Layer 5 of a small transformer language model trained on English Wikipedia (9 layers, counted from 0, width 128).
A neuron's activation on a vector x is SiLU(gate . x + bias) times (in . x + bias), where the dot is the dot product.

Input weights of the MLP neurons that the questions are about. A number n stands for (n - 500) times 0.00083.
n52 gate (bias 0.026): 637 564 469 441 356 628 251 344 699 581 464 551 656 379 441 431 443 349 561 608 526 607 484 391 437 382 530 484 553 405 440 551 677 481 404 411 524 358 815 466 768 493 483 445 196 526 536 500 554 604 619 427 587 587 383 519 576 328 500 500 491 324 507 564 391 424 435 383 520 536 685 500 458 579 454 532 363 526 619 557 377 556 601 459 541 462 710 458 653 464 454 503 555 402 640 259 429 630 613 636 466 467 500 497 545 388 182 366 405 474 564 442 446 558 577 510 559 310 649 457 438 552 615 618 350 673 364 513
n69 gate (bias 0.085): 447 442 465 456 700 526 603 408 545 503 565 396 345 641 425 441 611 308 506 598 421 521 527 441 675 706 478 350 612 367 490 368 463 506 576 544 688 563 475 565 430 460 438 454 350 472 380 635 300 474 482 367 610 478 585 542 752 423 444 455 339 537 622 581 537 399 526 469 575 655 519 445 488 749 480 627 391 528 487 379 440 519 397 706 468 590 622 605 525 441 607 506 577 509 494 548 500 215 325 432 359 437 425 478 491 585 723 603 272 258 564 460 558 596 605 601 563 459 465 424 385 694 509 423 460 475 352 540
n83 gate (bias -0.013): 521 401 399 542 445 465 261 306 372 343 451 584 538 376 517 420 842 652 392 567 648 453 483 450 627 503 670 420 377 617 500 667 691 549 643 632 489 430 452 359 429 348 669 568 500 434 566 405 527 571 463 447 442 24 638 477 657 471 545 489 597 697 305 532 453 597 565 278 651 370 462 510 445 441 443 718 673 380 570 518 550 320 486 647 654 646 441 449 500 521 423 486 486 461 697 694 568 619 479 486 418 392 513 619 517 598 462 379 427 462 617 503 327 526 681 597 497 552 430 610 497 401 514 437 308 507 596 621
n116 gate (bias -0.097): 604 278 473 432 450 411 330 466 507 862 234 679 278 526 471 545 427 690 373 493 391 476 514 600 342 457 612 441 515 507 332 615 695 579 540 366 478 409 529 289 609 457 523 539 457 424 533 546 492 767 690 456 429 662 595 629 609 311 385 396 513 489 548 392 316 747 612 518 399 697 504 567 396 398 433 591 592 675 398 574 559 373 411 374 414 434 587 493 557 357 435 317 511 554 562 720 412 443 592 500 407 665 417 697 408 398 547 559 695 514 567 696 461 450 393 287 475 384 322 541 618 291 467 373 722 599 404 346
n124 gate (bias -0.105): 567 573 610 440 564 419 397 564 504 602 620 625 486 693 679 515 638 569 382 615 382 490 338 504 594 578 450 404 580 283 399 423 519 402 382 614 393 629 539 418 399 348 433 243 543 557 583 722 410 342 367 648 490 580 335 711 927 463 553 614 548 489 489 419 343 500 282 613 500 567 414 397 631 568 418 610 657 352 640 685 709 618 416 621 467 380 507 609 221 472 457 507 567 597 583 510 413 504 261 345 328 520 350 252 455 518 454 482 553 500 522 612 503 536 338 319 432 525 442 517 535 356 600 527 670 444 328 407
n132 gate (bias -0.083): 580 440 503 535 562 527 614 685 266 637 587 689 777 320 449 550 504 264 539 386 493 500 543 553 515 595 327 486 631 461 574 609 524 430 585 449 386 637 456 443 457 456 591 572 325 533 574 434 431 474 732 430 518 444 573 415 544 519 551 590 315 449 496 689 156 489 599 344 279 377 448 585 384 345 624 411 620 257 478 381 521 441 583 415 530 602 724 417 435 489 622 329 587 473 616 248 608 508 307 363 650 463 399 585 557 371 671 399 548 547 673 305 357 599 377 549 610 427 345 545 475 608 901 472 725 478 565 340
n140 gate (bias -0.011): 595 500 520 583 479 330 638 450 533 614 347 620 386 363 234 637 482 530 593 483 572 303 483 582 532 493 557 672 511 429 532 424 611 238 578 475 358 792 716 452 418 423 639 479 560 271 511 500 531 471 520 464 445 583 681 493 504 402 366 620 640 486 471 206 600 461 306 633 570 503 415 559 651 440 612 428 637 556 564 543 486 369 322 469 471 615 549 476 388 524 361 701 410 540 439 381 597 596 550 416 514 381 773 539 555 397 465 717 433 353 699 573 169 317 656 595 585 468 532 503 448 517 450 507 362 669 315 336
n145 gate (bias 0.023): 575 456 565 599 310 548 237 581 683 633 340 305 520 628 467 534 450 394 330 577 375 636 634 380 533 428 609 475 644 522 453 601 671 519 269 546 486 649 679 486 529 382 438 386 667 434 646 361 649 493 456 490 365 413 321 535 536 246 523 541 438 431 608 568 468 513 568 659 435 539 487 405 458 401 582 484 648 734 533 500 487 553 581 338 306 386 510 636 389 467 685 467 662 537 647 580 365 466 674 677 443 575 465 241 593 467 265 476 546 422 554 532 574 445 587 323 447 457 487 469 432 526 371 419 426 597 575 586
n153 gate (bias -0.249): 428 370 352 266 708 627 541 595 360 718 314 478 290 518 609 652 399 699 571 474 350 478 303 665 652 875 373 435 601 230 642 458 466 642 555 759 336 217 760 533 478 419 171 634 649 419 313 505 674 728 621 500 345 574 348 592 391 412 721 430 398 351 463 630 491 627 575 469 401 719 723 454 522 655 115 364 657 361 255 615 426 514 328 360 500 535 527 558 599 370 400 454 469 814 578 929 257 486 546 242 314 521 595 409 327 637 594 787 586 813 477 545 504 538 357 491 532 378 536 381 437 602 346 577 562 620 536 601
n175 gate (bias -0.030): 337 432 471 598 349 451 569 701 575 420 466 635 567 358 424 474 487 392 561 377 546 672 466 413 452 440 475 467 346 497 430 490 684 689 497 456 353 548 565 467 469 572 735 472 701 403 620 268 438 759 464 506 774 413 391 412 506 568 289 600 389 516 458 403 512 509 245 332 552 500 418 553 431 491 600 491 584 693 449 615 491 305 487 485 474 536 550 655 590 534 462 356 460 521 301 448 324 372 449 454 558 379 443 344 324 405 575 455 475 547 703 460 518 450 587 621 456 487 605 550 453 472 437 485 647 602 506 561
n176 gate (bias -0.036): 337 442 447 302 340 529 432 510 302 419 508 580 547 569 600 616 591 397 580 476 483 411 649 315 449 436 482 824 667 552 334 441 604 419 715 572 511 511 486 444 555 507 478 314 582 454 597 320 539 529 408 460 689 544 747 421 698 390 357 504 281 464 361 537 629 798 559 461 437 419 565 394 489 313 477 528 540 468 525 776 586 250 511 452 788 565 507 511 355 415 532 663 504 604 471 559 462 731 402 441 456 285 354 428 535 720 489 537 226 468 577 370 653 563 345 640 557 554 378 356 496 409 439 480 493 552 458 635
n195 gate (bias -0.065): 516 324 509 453 401 515 573 418 507 321 661 326 520 517 457 448 416 567 445 516 468 462 478 460 641 507 580 554 480 462 440 435 561 623 573 374 473 227 644 455 670 539 452 484 638 576 673 354 711 653 326 550 568 315 347 490 374 544 394 561 428 701 642 480 500 603 613 696 651 431 403 522 451 586 626 388 554 422 630 322 475 526 585 430 664 519 616 396 523 608 557 413 497 388 641 526 555 213 554 370 273 503 519 710 455 500 353 361 714 500 415 256 261 433 520 497 616 414 460 404 667 549 430 484 597 662 363 529
n220 gate (bias 0.026): 528 536 539 592 465 487 535 417 626 384 678 337 701 486 567 431 557 500 483 524 541 724 476 542 461 375 570 310 582 399 571 626 485 427 472 276 471 402 345 489 293 417 623 610 354 740 521 544 631 500 296 496 398 425 507 395 384 554 441 704 359 542 411 399 592 325 540 503 573 348 412 266 400 654 622 540 671 369 546 379 252 650 371 470 258 550 493 599 469 421 570 518 534 428 642 426 510 653 447 561 343 328 404 549 664 549 213 247 677 507 543 376 405 471 473 449 640 762 746 575 493 514 517 570 473 452 469 493
n222 gate (bias -0.078): 496 429 331 500 370 395 623 493 302 549 725 560 543 582 604 351 668 496 627 429 623 482 418 304 398 607 739 504 762 478 434 749 325 544 554 531 480 446 626 300 496 508 508 511 458 305 682 565 602 457 316 356 444 410 887 612 488 536 538 709 749 546 425 425 571 647 528 515 480 515 508 640 359 566 546 418 665 682 454 492 707 569 290 556 695 411 662 421 534 781 585 422 330 547 527 437 368 717 453 496 275 662 434 430 602 457 542 410 373 432 626 561 624 636 269 520 701 554 543 730 572 553 589 390 545 120 413 526
n319 gate (bias -0.002): 546 620 573 340 549 441 356 453 540 465 567 449 421 300 385 726 550 416 468 611 446 513 370 619 497 529 595 487 470 610 487 446 525 696 582 484 720 355 578 435 614 406 558 432 575 520 293 572 388 540 509 421 551 673 339 566 470 540 520 443 367 451 309 729 529 467 425 700 667 655 536 476 438 421 308 712 507 548 438 357 544 520 571 478 409 321 647 571 374 510 359 387 291 561 460 494 273 374 772 395 399 545 388 493 286 401 500 614 507 284 513 442 487 430 413 392 690 359 332 390 403 481 448 438 398 503 548 506
n52 in (bias 0.019): 539 382 525 540 365 659 559 261 316 328 561 763 287 689 483 438 329 422 506 304 587 380 439 624 453 569 374 566 594 500 620 561 529 663 583 450 698 600 467 576 699 388 558 376 612 507 583 490 529 503 563 594 432 392 573 497 676 660 233 497 464 418 615 425 342 517 497 637 411 526 537 595 467 543 550 427 507 520 420 524 443 394 480 529 473 503 503 565 402 611 473 349 467 367 658 372 403 593 282 555 683 497 566 477 539 447 601 669 816 451 382 344 700 494 363 630 513 530 457 429 637 396 477 425 561 429 650 471
n69 in (bias -0.038): 468 543 530 558 604 370 474 556 316 439 574 491 490 480 568 323 335 458 570 367 453 500 390 536 513 682 399 463 788 575 625 513 423 679 294 591 446 641 426 612 484 652 274 305 438 578 317 370 386 453 556 648 401 742 422 531 441 610 409 383 544 432 470 647 414 412 267 500 486 539 467 609 407 451 266 638 593 519 467 718 341 607 427 412 624 594 396 545 384 632 418 520 638 470 460 535 557 497 434 554 650 429 426 444 535 356 661 517 484 458 590 378 614 343 577 742 389 467 353 442 693 494 363 432 525 580 497 500
n83 in (bias 0.077): 519 508 568 511 295 659 519 475 531 440 236 215 761 516 786 213 539 325 559 400 515 679 356 643 717 432 569 584 403 357 327 504 475 540 500 470 571 692 545 294 537 863 524 485 310 364 515 488 496 359 682 508 701 260 424 448 443 480 348 582 490 455 500 461 541 454 512 436 413 598 446 426 526 473 716 540 418 714 443 264 683 515 672 504 913 569 530 444 658 327 400 477 358 279 523 379 470 615 508 681 594 597 449 496 515 573 455 613 481 414 434 601 396 606 661 579 473 492 439 422 571 377 500 323 663 403 635 662
n116 in (bias -0.115): 615 400 466 551 641 549 858 545 530 337 386 433 314 463 554 284 724 566 324 349 482 458 402 688 504 597 460 832 673 507 463 511 688 579 344 569 653 445 425 233 458 604 489 425 572 507 329 466 444 429 580 569 440 651 204 458 580 396 489 548 516 471 433 660 352 638 725 529 492 618 682 618 461 278 433 500 522 489 242 379 559 514 507 392 560 361 431 589 393 575 351 614 518 632 544 549 578 508 529 380 329 629 590 409 461 416 547 585 565 532 556 279 613 611 407 859 594 460 667 541 496 582 493 603 433 585 703 486
n124 in (bias 0.068): 601 363 351 503 547 316 504 596 552 454 516 451 635 611 598 527 198 376 387 401 542 343 623 368 493 395 406 590 467 357 562 534 347 290 551 562 500 573 532 424 250 489 402 396 305 475 489 687 672 511 587 357 390 315 382 690 657 586 305 667 438 644 459 519 543 383 541 479 443 740 591 392 604 467 318 328 441 364 405 448 479 587 798 493 331 552 656 429 410 418 522 482 454 609 548 353 603 712 312 417 507 493 562 456 500 741 615 533 561 683 567 307 457 604 397 691 318 453 434 473 210 368 424 689 415 525 568 366
n132 in (bias -0.066): 589 548 489 511 364 475 684 403 323 477 492 367 508 684 276 512 631 492 515 302 530 511 420 513 234 578 755 264 476 428 464 564 492 515 429 684 379 626 457 451 405 271 545 843 664 523 508 418 530 536 189 370 531 456 701 280 594 749 523 713 553 570 556 572 473 559 508 651 476 415 500 682 419 457 500 458 652 392 543 520 451 617 637 413 528 838 504 369 574 523 642 468 365 390 496 474 416 492 548 629 789 164 522 393 328 543 485 680 547 481 348 315 370 475 589 783 575 606 275 551 384 581 594 300 679 638 550 637
n140 in (bias -0.050): 489 576 503 434 844 429 496 511 573 653 375 457 714 443 511 519 375 440 504 507 504 529 281 553 458 485 857 521 549 518 613 538 315 380 448 600 439 459 555 457 579 482 585 482 400 707 541 555 463 652 354 459 565 417 675 593 436 489 448 671 503 459 595 473 304 541 758 570 527 445 623 552 610 646 779 575 527 500 474 300 339 946 469 346 661 315 690 318 596 372 410 628 398 538 379 572 329 291 462 734 340 575 659 459 536 391 437 272 681 394 420 730 322 500 566 531 679 645 485 521 500 383 358 549 533 540 529 439
n145 in (bias 0.029): 652 620 640 506 354 476 634 540 681 535 507 662 510 557 346 425 546 507 379 532 342 444 475 486 470 620 542 600 503 447 553 487 345 398 464 484 449 559 616 677 380 662 456 510 529 351 421 428 400 497 481 536 535 556 237 809 457 641 464 684 591 575 537 594 694 346 591 600 419 600 379 482 523 621 727 446 577 577 572 367 475 559 704 465 588 419 549 398 548 687 320 407 442 695 530 554 261 541 672 554 433 646 590 395 691 461 616 400 311 487 610 535 573 415 436 679 444 415 539 549 300 474 588 497 510 446 664 601
n153 in (bias 0.072): 174 429 384 308 490 744 460 434 715 456 468 413 465 495 595 255 500 516 727 471 316 600 519 560 455 470 679 586 374 653 395 536 446 278 480 415 79 24 731 438 495 382 768 720 668 936 215 573 391 898 505 289 276 712 193 620 560 393 688 699 312 505 505 556 252 450 505 686 619 687 500 773 500 650 695 548 566 402 395 833 123 624 480 447 664 328 689 642 721 613 465 485 515 472 343 366 631 344 525 464 352 636 718 570 398 735 574 393 317 642 505 686 456 634 388 716 380 351 330 547 500 359 196 401 379 646 461 404
n175 in (bias 0.034): 480 510 500 628 672 397 467 554 432 523 514 377 651 334 617 476 402 550 370 578 581 430 635 438 436 470 430 535 449 442 688 531 489 506 470 503 239 383 438 593 322 394 400 621 629 411 620 500 687 548 433 550 588 588 517 568 420 473 586 459 626 500 626 651 549 457 255 349 517 470 687 438 454 553 587 494 551 352 480 385 698 603 466 503 387 468 636 418 645 454 547 503 395 547 429 416 620 469 456 586 490 482 820 386 412 302 372 255 603 727 653 235 328 472 251 421 603 517 467 643 566 719 503 415 529 546 628 519
n176 in (bias -0.053): 455 599 304 574 444 483 478 621 615 438 702 732 470 538 695 285 473 468 485 471 300 500 406 438 568 373 552 571 500 281 394 465 266 575 343 784 504 545 426 574 652 489 508 478 638 411 391 500 623 580 375 651 642 515 637 612 440 615 548 243 261 426 699 462 540 564 496 426 543 530 459 583 641 751 508 446 477 393 545 363 539 239 600 626 238 507 392 595 729 507 376 390 570 787 360 525 529 445 243 415 642 773 340 508 573 568 618 424 738 622 592 471 533 593 368 488 384 608 624 458 345 573 642 479 307 496 592 464
n195 in (bias -0.109): 347 605 482 440 388 448 638 384 523 544 895 295 552 346 494 359 669 493 534 631 435 552 419 500 467 439 545 469 497 522 561 385 586 512 365 574 540 426 525 607 690 462 686 711 573 430 606 487 482 704 472 574 522 379 500 608 667 493 526 608 439 430 552 279 519 371 410 604 623 408 429 497 452 696 737 463 487 481 471 653 592 513 530 376 421 537 570 487 506 386 535 682 349 458 585 497 415 453 646 546 470 412 567 545 466 306 269 523 417 554 493 418 353 524 308 387 590 526 748 416 323 396 616 597 369 613 522 506
n220 in (bias 0.065): 493 689 537 272 557 552 408 324 690 448 708 268 353 344 339 474 442 435 531 344 414 503 596 492 504 592 568 367 677 452 460 529 369 341 475 429 327 435 553 526 524 507 526 395 429 720 604 552 312 438 452 543 639 257 671 583 335 643 450 336 586 780 398 361 705 450 389 363 555 416 625 526 461 457 368 503 718 496 518 464 500 742 548 524 305 384 504 598 563 338 772 652 451 567 623 472 503 396 569 632 332 594 476 407 528 457 366 482 770 402 507 504 469 622 549 397 635 521 557 347 405 483 436 382 413 357 374 266
n222 in (bias -0.078): 395 569 479 447 635 353 383 572 321 444 537 709 428 558 682 536 347 670 404 471 551 695 427 667 768 651 35 457 515 402 428 411 378 310 606 651 473 610 444 382 592 522 598 418 579 605 697 369 571 419 482 248 648 431 528 617 405 523 684 666 714 508 496 523 566 447 570 567 677 530 443 532 455 492 800 329 519 675 375 274 406 625 574 635 445 370 511 426 343 560 519 615 381 546 573 431 655 618 688 562 527 545 518 462 515 409 474 388 556 519 643 307 360 367 563 652 458 545 618 401 414 411 368 718 412 267 764 628
n319 in (bias 0.042): 513 535 715 398 665 568 514 407 524 457 416 467 367 320 527 603 534 500 609 609 474 636 444 451 411 611 497 461 524 474 428 510 792 564 351 564 566 408 497 472 503 396 398 383 605 487 323 418 526 580 484 298 467 483 436 467 422 451 615 517 485 524 483 674 440 582 479 406 641 701 411 368 443 480 419 503 607 717 520 417 728 473 323 611 510 325 459 483 446 497 350 586 467 471 239 500 467 330 747 245 666 534 623 439 470 480 788 642 480 547 296 510 460 155 433 230 344 507 483 452 597 337 419 468 434 553 487 608

Each question shows a token from some text and the vector x that enters the MLP there. A number n stands for (n - 500) times 0.025.

" new": 581 422 545 471 430 536 531 522 514 588 534 502 494 524 516 445 401 593 495 450 600 446 488 468 501 505 579 470 507 437 539 400 471 504 578 561 455 559 486 403 555 476 405 510 478 522 410 371 397 433 519 500 444 476 457 468 608 501 521 514 555 561 629 498 534 492 493 539 475 496 552 483 508 512 447 500 459 448 589 653 494 586 558 549 439 621 452 355 480 489 558 582 471 487 436 484 544 402 466 468 458 512 526 567 567 385 442 461 569 536 485 490 527 338 199 544 466 591 491 558 481 457 515 411 512 528 572 586
The three highest activations, in order: n124, n195, n83

" in": 543 477 495 427 482 466 551 499 525 534 571 535 472 407 477 441 524 542 454 502 440 525 462 375 535 514 430 556 565 448 542 385 304 370 542 487 481 556 513 453 547 582 511 465 494 425 530 480 383 499 508 598 551 518 477 551 609 464 515 506 389 566 533 495 524 497 497 559 453 458 535 486 512 476 571 486 451 503 519 465 527 438 532 626 545 548 497 459 485 501 609 422 607 475 472 388 569 394 550 487 487 483 473 567 557 425 455 506 418 513 465 605 559 448 176 491 552 541 512 574 572 407 559 471 503 507 603 487
Which neuron fires most, and how strongly? n176, at about 4.4

" manag": 557 546 485 431 540 599 624 610 587 558 506 435 499 448 488 402 421 471 534 486 565 570 561 436 494 515 516 542 594 527 437 434 509 531 452 516 501 498 482 446 582 534 417 577 432 446 401 372 443 482 442 443 560 535 554 454 655 504 551 486 475 496 628 523 532 461 511 557 530 545 512 496 512 495 414 519 430 495 450 561 359 569 562 502 479 574 368 514 532 363 486 525 597 405 446 533 562 409 526 395 450 385 448 491 485 442 537 543 675 548 491 519 443 421 293 476 530 546 479 548 432 395 574 472 584 503 515 472
The three highest activations, in order: n69, n132, n116

" taken": 396 419 500 521 421 510 526 567 495 529 544 391 555 463 445 385 459 583 464 494 460 528 422 473 483 518 476 502 562 357 491 410 427 419 528 459 398 541 503 483 540 513 608 530 411 498 494 445 375 501 549 594 507 566 504 496 584 562 468 478 397 650 493 517 583 440 476 495 558 506 575 536 559 487 510 493 479 419 505 491 440 491 526 490 449 569 383 422 518 514 576 502 563 496 432 504 644 442 479 539 408 510 417 633 423 454 300 565 525 500 562 565 600 556 289 552 513 501 524 507 534 449 575 497 620 455 624 514
The three highest activations, in order: n220, n195, n319

"med": 559 451 516 424 402 576 518 477 528 507 542 489 484 527 407 391 348 448 436 440 485 561 491 461 479 528 517 622 469 459 463 435 372 423 438 587 569 484 496 413 458 543 560 525 456 526 471 475 446 517 444 546 551 585 538 464 616 488 480 546 541 592 619 451 550 446 524 492 364 453 568 535 526 530 528 539 471 403 528 505 357 521 508 494 421 589 518 354 453 509 452 481 472 483 512 455 527 420 508 616 467 589 426 595 448 508 352 508 606 475 446 501 570 681 333 549 582 540 413 570 479 486 498 547 655 527 664 483
Which neuron lights up most? n132

"ilities": 494 530 574 376 398 469 559 471 506 500 448 457 455 472 418 416 478 607 552 503 521 582 466 532 650 504 478 579 473 582 534 397 470 497 423 589 499 405 486 511 434 515 423 482 495 489 473 485 450 545 508 478 516 541 434 441 590 516 574 548 517 538 573 549 587 410 432 479 541 661 549 513 501 484 494 537 465 529 415 565 464 456 558 486 467 529 403 346 425 521 496 546 600 462 485 506 592 465 455 430 422 489 580 486 489 438 394 530 663 490 510 488 563 418 228 503 513 572 496 544 471 538 600 464 584 366 559 528
Which neuron lights up most? n153

"ic": 541 510 630 452 393 576 503 486 450 574 587 463 475 450 406 478 610 475 458 431 511 413 478 672 527 423 459 567 520 604 478 443 484 438 596 478 574 567 529 455 484 489 535 540 466 518 545 370 440 481 514 606 577 599 451 495 670 482 501 525 529 564 622 449 482 456 530 480 482 482 461 540 374 474 450 687 409 599 573 524 461 435 549 448 514 512 462 406 538 538 419 437 524 508 418 478 531 459 519 528 474 438 470 604 485 458 468 516 502 435 376 449 450 497 363 373 469 615 412 512 536 434 553 568 657 476 552 469
Which neuron lights up most? n132

"0": 543 495 547 541 512 553 441 495 514 346 562 395 541 416 430 494 532 505 485 516 543 495 413 568 467 497 562 609 592 636 610 452 462 440 450 545 514 462 533 440 387 545 535 467 471 445 450 518 584 528 632 510 511 490 520 432 579 509 497 586 571 465 549 518 427 452 427 542 373 549 460 573 537 490 420 532 452 506 492 577 366 594 401 558 405 579 529 536 604 521 485 531 517 558 533 529 603 423 452 539 427 482 474 494 473 434 450 501 492 383 309 519 621 287 466 506 419 554 503 569 540 377 464 383 532 452 576 447
Which neuron lights up most? n222

" ": 598 525 505 504 381 453 463 534 486 594 437 504 523 403 530 427 471 604 476 560 456 536 546 616 556 524 526 492 439 419 552 376 424 414 494 443 542 508 435 498 496 494 478 526 597 559 503 490 486 425 630 464 506 495 440 538 591 432 505 456 423 524 589 453 530 422 544 570 537 474 595 580 546 458 446 569 449 512 454 498 469 517 533 636 451 480 540 400 429 501 616 529 522 457 390 443 564 382 593 457 412 416 463 516 531 450 494 439 520 474 572 611 596 480 253 558 515 523 435 465 465 425 534 584 556 507 424 550
Which neuron lights up most? n124

"d": 587 530 584 429 403 614 526 559 501 398 543 449 493 491 499 455 354 402 514 497 505 553 413 478 498 553 541 589 468 652 509 403 583 596 473 569 542 513 539 392 498 580 586 517 491 423 439 441 523 512 584 512 455 472 463 443 568 402 536 462 619 482 586 516 457 570 409 470 408 456 526 497 500 469 503 461 405 542 518 466 465 460 519 509 480 468 507 444 581 472 510 431 473 493 461 535 607 417 570 624 517 585 456 536 392 465 260 565 584 533 503 524 552 229 441 530 458 565 352 429 473 550 528 558 575 582 472 523
Which neuron fires most, and how strongly? n52, at about 3

"ed": 434 379 547 508 386 605 595 510 435 571 434 432 504 452 391 360 474 535 447 505 500 573 496 465 481 550 494 588 482 521 507 428 346 435 480 543 537 523 469 450 425 547 502 543 445 572 486 541 445 456 457 526 489 583 503 526 545 493 582 500 424 552 435 463 564 408 504 471 448 522 553 630 426 474 496 556 463 462 456 452 452 529 490 562 469 498 479 369 510 654 507 493 527 481 557 512 617 465 537 627 472 508 441 571 481 453 331 531 565 453 523 524 542 552 247 493 554 491 433 552 471 454 496 499 682 544 610 632
Which neuron fires most, and how strongly? n132, at about 2.7

"ched": 533 411 474 416 346 560 534 551 433 489 417 398 445 567 442 439 465 537 559 421 503 567 440 469 490 507 588 611 446 498 484 405 454 483 454 455 527 513 532 448 529 548 454 541 531 475 449 493 417 479 464 603 502 529 505 550 583 567 505 523 473 512 603 460 563 528 467 502 425 587 593 558 534 463 501 568 397 456 535 447 472 498 521 507 444 578 520 280 496 627 486 473 540 494 514 558 581 443 513 576 429 559 478 538 487 462 288 580 515 424 526 495 494 546 241 505 542 550 499 522 538 396 571 453 637 522 608 536
Which neuron lights up most? n116

"1": 420 481 540 524 441 633 467 298 486 487 521 470 552 341 509 498 547 413 436 526 556 490 490 530 465 573 481 514 471 490 560 461 445 483 434 497 514 393 484 478 577 548 584 415 544 434 476 495 547 471 560 510 538 487 558 541 592 531 534 572 638 455 638 519 450 349 404 537 441 488 657 477 518 502 484 544 469 577 568 436 367 479 571 574 370 544 572 516 510 612 571 428 475 488 474 519 482 462 470 584 451 487 466 468 435 390 392 494 503 574 435 589 617 381 387 535 422 483 455 564 484 486 451 464 655 457 527 453
Which neuron lights up most? n52

" world": 580 433 585 509 429 541 560 517 495 451 633 444 499 443 543 449 438 505 507 518 582 428 563 394 490 486 491 548 522 451 556 464 520 497 554 608 670 478 477 498 437 506 437 490 456 522 453 409 464 485 700 621 457 417 501 425 583 536 461 474 527 462 583 530 582 474 458 508 475 534 511 518 514 503 499 499 455 508 522 502 522 396 553 559 391 517 449 374 525 526 482 556 543 501 431 552 559 539 479 479 461 500 568 469 531 462 355 503 565 567 535 548 572 390 199 495 493 523 514 425 447 443 538 449 472 386 613 444
Which neuron lights up most? n176

" to": 535 542 487 397 446 420 531 585 488 519 618 521 506 496 473 384 456 544 478 472 596 514 478 419 560 416 491 565 570 479 577 459 364 493 463 528 458 519 430 493 468 540 537 448 506 527 406 540 402 470 499 436 583 517 503 503 538 571 484 531 485 647 571 545 522 513 443 542 482 537 459 563 404 463 482 481 463 516 482 499 477 471 557 601 539 547 462 433 435 524 629 527 600 500 439 482 568 472 500 488 471 519 433 533 513 461 425 524 429 519 535 536 530 468 130 534 523 435 479 545 485 454 496 525 563 463 606 451
The two highest activations, in order: n222, n124

" have": 518 512 508 392 370 515 514 539 546 569 526 562 523 458 421 312 415 525 548 466 440 520 504 466 582 461 448 500 589 530 491 399 408 422 477 472 567 480 521 407 426 565 454 477 541 455 486 521 402 529 404 474 467 463 449 540 593 561 465 537 465 486 453 542 486 538 477 544 483 518 497 524 489 539 500 387 469 570 470 525 414 540 596 476 428 596 560 411 492 528 637 579 549 558 490 517 656 464 549 555 452 542 503 533 526 439 388 570 485 491 426 532 499 452 227 556 520 616 462 492 549 450 540 546 477 472 665 467
Which neuron lights up most? n222

"9": 462 516 591 464 564 567 484 493 576 413 554 436 585 448 413 526 548 387 374 521 511 444 440 510 501 550 468 539 523 539 593 349 360 446 520 522 401 481 446 437 492 575 588 406 492 414 373 487 540 432 532 501 574 492 517 462 562 531 501 619 532 543 437 571 440 474 508 567 497 552 496 569 572 602 413 523 559 515 583 485 430 509 556 490 364 522 472 545 599 558 560 451 485 569 391 447 541 369 465 555 431 494 445 593 419 438 610 558 441 360 364 578 583 458 490 545 507 553 456 550 478 403 457 473 587 411 541 474
Which neuron fires most, and how strongly? n69, at about 5.2

" expl": 553 429 518 442 449 467 572 649 463 541 490 478 443 471 463 411 485 361 514 515 542 483 547 545 377 539 520 540 517 511 472 365 423 472 515 609 485 503 555 464 543 577 457 573 528 467 452 339 505 484 495 467 537 422 558 494 547 502 568 519 469 583 430 502 589 436 481 500 621 586 562 553 472 448 441 527 471 522 508 498 481 507 544 439 584 451 435 471 360 540 522 496 619 566 425 491 627 455 457 571 376 447 460 615 505 561 350 433 516 450 672 559 534 382 391 511 489 478 514 461 560 399 583 490 524 382 568 469
Which neuron lights up most? n222

"2": 434 553 438 403 466 468 465 414 549 558 492 423 600 380 535 533 452 539 507 510 480 510 585 509 476 605 523 540 452 398 474 443 486 393 559 431 465 477 509 559 467 510 461 436 476 546 519 511 584 477 555 472 488 476 395 429 666 532 525 489 625 478 550 488 469 396 533 470 491 485 614 630 558 519 434 465 466 485 546 496 372 495 607 559 383 455 516 565 524 625 580 469 545 446 370 592 488 446 579 469 452 457 429 539 486 366 575 490 544 512 436 582 546 259 383 526 519 531 381 618 558 511 487 531 529 491 453 505
Which neuron fires most, and how strongly? n153, at about 1.2

" K": 560 534 530 502 527 582 457 443 544 476 440 454 504 396 511 429 436 569 475 495 473 516 280 527 594 494 512 557 480 498 451 410 482 473 540 480 523 599 509 470 517 523 515 489 478 454 501 455 476 430 506 468 498 514 488 362 559 511 505 530 464 534 497 531 523 467 476 577 555 238 517 540 584 519 457 522 478 543 415 399 517 537 580 612 524 516 511 444 515 575 551 526 584 499 473 519 716 448 588 464 482 499 523 452 535 419 444 450 654 540 579 601 454 472 247 543 487 514 514 493 403 434 455 565 520 441 517 407
The three highest activations, in order: n140, n220, n195

" U": 540 436 485 525 450 439 472 503 498 500 511 485 478 462 596 466 480 552 532 575 553 364 514 422 581 552 489 591 518 488 485 317 473 481 506 501 616 532 395 502 434 562 410 416 566 564 489 396 518 586 466 580 555 428 454 478 554 609 584 538 520 465 518 543 481 466 485 579 534 297 482 563 570 587 501 470 561 508 494 521 419 487 554 670 510 536 561 390 623 533 446 405 566 543 505 474 544 504 487 539 455 436 368 556 538 436 492 528 550 490 475 563 460 353 326 524 475 528 444 565 434 332 451 534 518 371 468 560
Which neuron fires most, and how strongly? n176, at about 2

" time": 486 487 508 493 529 630 546 468 482 508 428 448 510 394 481 475 550 490 517 502 484 513 440 482 539 504 479 586 464 447 606 376 415 430 551 619 502 469 422 511 370 514 453 513 498 513 528 440 454 535 516 578 533 459 522 642 626 495 558 552 462 552 519 540 546 525 487 557 447 507 521 434 548 550 411 508 392 529 455 491 417 506 436 539 437 421 450 362 488 484 511 500 631 494 451 576 532 428 568 507 388 508 494 483 491 504 352 484 639 599 443 598 570 523 205 547 561 485 500 616 440 469 479 483 482 454 521 469
Which neuron lights up most? n153

" the": 549 454 524 496 370 572 517 474 493 537 443 479 490 411 561 417 471 470 506 483 568 500 460 459 512 446 546 489 542 529 559 518 488 453 550 442 492 494 520 483 521 545 443 506 471 588 496 517 455 523 504 552 479 505 473 571 580 517 546 510 466 608 415 611 483 454 442 538 575 447 467 424 481 470 405 539 497 412 612 480 472 520 519 559 500 511 520 511 533 504 490 428 561 473 396 508 610 399 505 531 445 471 528 577 496 438 480 535 465 513 596 576 452 415 109 587 441 497 516 602 493 491 521 469 568 523 579 406
Which neuron fires most, and how strongly? n124, at about 1.7

".": 394 433 633 556 485 559 481 538 475 508 519 451 547 361 486 456 569 607 387 415 458 464 343 468 485 604 548 557 621 557 636 502 525 439 379 565 652 469 452 523 399 542 512 516 371 516 485 488 491 509 533 535 516 439 519 460 586 513 519 530 499 575 581 530 572 562 512 501 520 488 557 564 438 610 457 573 451 538 509 383 486 477 489 534 545 470 411 507 558 538 513 541 461 519 362 550 583 342 517 544 513 484 390 576 524 427 393 491 460 453 303 606 480 362 433 550 479 542 510 568 439 383 475 484 552 461 473 453
Which neuron lights up most? n69